Layer 3 of a small transformer language model trained on English Wikipedia (13 layers, counted from 0, width 64). Numbers have three digits each and are written without spaces.
Take only the direct path to the model's output, skipping the later layers: a vector added to the residual stream pushes a token's score in proportion to its dot product with that token's output vector.

Output vectors of the tokens that the questions are about. A number n stands for (n - 500) times 0.0039.
"ate": 492589722337675463610324277643594588506511497434507393440673437407687527411285581713457369125315299603601617570320445659574515714482525511444466885669437387568394702578579484453490466402178393
"age": 435416341365564371762288350767374583499463592540730599754479458534574636429685577715583427193544363605379555514264292481579382393484493440532623498639404499513556520379625515554706303567272446
"now": 363618432619661443370265305452271637458391354622722399544675666399550659577585502318496663519253721674417520530376361461610616720510511342441628323442471561689258557501526422535436512520532486
" others": 596650364437532496429581471493303373524525543568741273642702526609670361640566621650264866382522388307702339590418272706422510298516351471416351313562336428517524835659430439363368782499333638
"itu": 745685473394365442940355438596381451555354520509876325524508373461683708642163416610274612389407431569395350724454412481561569554527479521662344608675575276609504504367361513461473739631026474
"ez": 358395553658673585474163329607307370615460619590514777674533272555739309567354539505462599338407522481795447584479372471670534427508367523533605517396364398635370506498501505458340722609275686
"ating": 515519632373616547700327223627550651490393604506507402524607402390538723588373617682310418210320352656501528492191262857667613849505246423513393556624548304627304689615522447466570586398271544
"د": 416598486472564472660283276505533375296542409551744534551440612582576668525299449288355627438334522523527463527364454355540446552566324618648495380465673525589634585662514353382514610519556656
",": 595373567422271418385542636693697594351705533478439544356552402491329399545460584648634464675385545662652694528351543536484364280465356435579688597304467478755418401459433607447695517209545338
" ": 521379450417168477449776628735663549341561483308468535409557404484388485381515571465562306535542524645586635426636654464313356354423560354662641632358447634395519316417313517776665474576634582
" Féin": 200631247716699559819132308471185493482544291644496668795510647537804609695314427106574726383413404354473626644282288396801853518579221614408239246507388573479580894726385468294553698568256562
"an": 469446565690593366531349325664399647465545271469554479438599520378401357421481528501653469415410591603728608556542464402476641480474670321610584495631634332598329351433429516537596454468479572
"numbered": 397697500220663322621326218495432264523489526597526553550384676450743598822528468645295683470613311498493514479352437301855635694551454523444235321430615420633562429362766425479489711488205594
"all": 662518575458610462750340389738416369438548512538715403601561412305753606527564297600372474316572713482642414538240269574316665492497490331419637516387395506484325529600600505620203595571466578
"born": 278532663603554332507357396680415603621610388442645499625528852504609783698389578504613492525408273468449551459493248232625323427504489493650297349466668574443421374461666402461548359548528518
"org": 517559584404661536581212456300360509750438589559568207776346437483698714804245419347181483617556499703528337529474327733444816580491633498501305532361778573436314543525591432402402714504121483
"over": 627618308600458352597326453603399445494386334373680533593502548460804695631515372499349596439635525499612667686292478301664769372543419280403620493414385724545221401429615533431562423558407506

Output weights of attention head 1. The head adds the sum of these rows, row i times number i of z. A number n stands for (n - 500) times 0.0013.
o0: 742691614501437418078257487593434446331704253540237432471541621302466513590491685533593695490284685483319665662364478259406414445814522553719787582474286613256586519396602576543525706520323392
o1: 361303576556648394520445437449751337552448620414276540693492636600267589492478565457528387561651453431571281553324350471417442633558584485428378615519550536616571597339482487562541493636558510
o2: 414699461604761415415456448757556713565507416467410724193449592323259492764494410480619664495422476387474342384511587224653576384536611446397575403348614446681598430419512472681544312500695373
o3: 625566505590372539593438417404502453378317354560635309561477358683588568371364559402536607432496528357558584532566432398552581552559519694582592487302658481432394668329746502307427592513367620
o4: 500629548676578426684532375643474612466461200625470498463317215599529331605576340466690405325430328685467646253625439575523648704674367457611424590414459362773311690415638473495374385513460534
o5: 586472359629378394768576324550355605425569363521455530420522269864619515666636488596691628414708678402476713554512299515391456534700424544316480325391318557747333606294470461384245558511369564
o6: 548552572464443646394469404529463484422416603479556530428640258530607424499481441341524491642393516734717450564370621574516486466452464422564494383483484463562606510652477490431560441334565489
o7: 520484485476386489297335271384499390489490407509714676530567470486551636758622434442416340531239626775547737516407440494666579350549398586307468480302682375564564308661315530600680616764476347
o8: 509480581555395426531392545474211401479503292711603414445793624594551400816467493549355289524470340775637558517107485368906571660661283625365406491554492300651533697549383331640519516453385337
o9: 669688510512233533547524591573468445497602468450615350429399333473501638566184414338420596468555500586232454473634669550293682592423657466425464523449625526674467759519360349411691413454522560
o10: 396519713476637267405186449474549415499554425376710351484554655424684468409450532629467434528643614554475589572617413456567519669845537426660369627548438409412411434439568372606446378432446474
o11: 476398692703265352467395432510264445355589560244195411544580465489684783541654401511546624653504500519503719523474397556323578576414342657612646325697434618424605619587382346437575550543429459
o12: 218331384699568589437333480543650265398215752369529437522438500470640586286633325252729685669279538480598474497754338594623471607335645598719343372422827443535496333526432598350603441640549581
o13: 411345543462476561444267378494368260690592296606282304213345539584633573573640423654583559462473549581535338723628699533201539625605435561553666524643558449774451504427350475426644576305529589
o14: 517675530631618610540373319251632312620488654679588625299331453320383659660502509546230384438692393421405372482408676516428431747556543639454531626403672584820450662374339490536363438290446424
o15: 473643304280736481365546322639593641493783695800437420370629495623442315463402510464563542533440617487619431544452304447281560317528508473535360613274528501500705415374404394678474527611503593
o16: 250813537601670387539606470502539528559572553186475726605541680641314664351459497666517372514758503371218392229443409407763447441568575558256390553369612600459493693345594435609554402510422262
o17: 511750595486421342562494380427639339527604389452290398475404408543413389607578591490639587401555554353268536503484535667505720653514568538337447570564651575410556452543348411621683441431621305
o18: 541612461473548360577391582350436431542506495406605457573619570642582605385513613545481469362434430414285594605430420611532606627449406341426322703669318589359724399580514471815280427485449535
o19: 712593665389641422521376740485474525400653256153486520890593471516590279440201518459461511337519395677428692271417561729554390542388404282484506287217857471397483156365536726634803467548761765
o20: 602477503445426609521545484507585708528533151505665484957257487374638551660566506230509252461337439782547657563307719485329548452456407584340534506386399677467448388503490465452517655508522437
o21: 679429632466216352382248824454512611602394590791514486584386626281563495363481446550514416471355406338322544675666595468226499570425547531363594492785256497514711522557395458464599744468527482
o22: 334668606369564439603587579226667422580431338381651358642458514456695450357464330534235538253533525658218481438783404540605625725850583358582617333637557385332392487463751272454484587435616607
o23: 420595478400610327426524263518443631579517482706503419490579617374544523592503428284351619538495692393553561365591407418451573499534751516481540379593522406531397473423268516660455406757484591
o24: 356533379486333515583474480653423483596577396429498543515762356595570559390525387614775560564309487279494786604493661579512376346258575541522431605502522558576448376540407629538361514388456407
o25: 302356505382551524704677508491445516509336380511507400230563493629492606667559552923530307460554431505497407529478525357727356421394383684576486469423382441767440745489493496686255356575437635
o26: 417636596426597548520513348615526336444276562665381315429486525312415398609575632394555611672483578593395305383366463376633382502483648569553503327572648490470601517404387724578605588419611535
o27: 737628496554541534372449323321490474367389383799570568296636466790421295590570463616406278453324625584702454572275670492751567436603387572305515603444648301645453616622455339682351531522334415
o28: 554448649478588346394340541497693549355513481418515384487595632296451233438493443270582604777286583491578559513302555156806617471583595563586700280441638461324545214604699838570442579655469211
o29: 274439823490365343670517356808538457297583435373429474446580298471643639759523445410548455482577532709574652475454395566442448474762505390603461627440277487546367592441506419423574365433409623
o30: 378568364498430539499494388448549612733443353637303468372603447666481470403532364683618542487719555179668694672557460550408418386436536601602556511645377524591351423413558487511386527296571405
o31: 195498285111559709423224548390318632688673494500646649405594541627616436462564493661549469523414542348785386578450822554761580515387545590102422365285684411834632503481307305526610351549481420

Each question shows a token from some text and the vector z that the head gathered there. A number n stands for (n - 500) times 0.0034.

"lo": 565508230602469574582507571507584589370469141705433353459794686531502389625558392477635829437271
Pushed up most: " "

" dead": 606469314594523622494558641400572453369392242642576428494689563473568421575503397630664634422503
Pushed up most: "over"

"burn": 639567427655579543494637570437618512503441330765465481463803559386418623584491454594626753447441
Pushed up most: "an"

"pos": 631508347619581532447536695481607584308399318738534392600707621517487446543604374513615730333470
Pushed up most: "ate"

" manage": 653477325633629645434526721482629551358524152713577516597601440571519375592496363719584630383356
Pushed up most: "ate"

"o": 609503269598351415443519494402632565458358289694526486626626655526691525688521398453766742430543
Which of these tokens does it push down most? "ating"

"mp": 477481261610602621460514597427532585461401204714603418489628534354478404576648381525513817330461
Which of these tokens does it push down most? "now"

"-": 599453211603479509639560759403580672443461117696256294455744685494475346555577394552710849290361
Pushed up most: ","

"–": 758518208721498334538609592410660634753334380744308505588615557351779502676465454580702832291527
Pushed up most: "د"

" high": 594435384744601593469651614417535481524444338763408454400634503443489561607553442671632665439587
Pushed up most: "ez"

" spot": 610412340706584617448574567437550562533429313736409385449602460410424424636636383564584724353486
Pushed up most: "ez"

" These": 720511120697532517411654612439646465595304377738395486514730554357815605521547435642535737269532
Pushed up most: "org"

" can": 693494109690547550413639623441621458545322343709401477499710548392788588507555434664535701288495
Pushed up most: "org"

".": 722456206717555433510567593427617613732335270715317497586703491295759500683544489537642797300501
Pushed up most: "د"

"Con": 738535221675522387532601641395692624663308334735329445610720607342767506590525421571705845255501
Pushed up most: "د"

"s": 721633256655555583534577625386642541554368366721374445577684564342645572503537528555630829296456
Pushed up most: "all"

"W": 556447339586582537467639659415569573430416292695460423511709617454520469569556376549631753335440
Pushed up most: "over"

"5": 609477331655544613499536664414585576475379253612472446564769522440542450626503444557649701361461
Which two tokens does it push up most, strongest first? "over", " Féin"

" Street": 604482455607545505440668567406549467460393369840522494512703543376398532603542439549681728369545
Which two tokens does it push up most, strongest first? ",", "born"

"pl": 564474320585599651473539640396589614489392275664459426568696510439631521543591433550583779324459
Pushed up most: "all"

"mission": 587457340608614595447528676466587559413428242717572470582654513474545394591562383599556709323441
Pushed up most: "ate"

" team": 806579221727568332449610598363701580799260317773375536640777542284874565689495444563660853293581
Which two tokens does it push up most, strongest first? "born", "د"

"hill": 707533384691562517459595524445568530452416318760537489515700535476458548620530449611657687409477
Pushed up most: ","

" the": 752541262731583532484671718418640558515380463766438440568632660366657515576582463621650757342519
Which of these tokens does it push down most? " "

"ified": 511475400578581603453543702451590593393371328704562408577757529474617507542624363559545748324523
Pushed up most: "ating"

" They": 795506166651536512459586604362661488584340274735327461568630445293817606486593466678596715324438
Pushed up most: "all"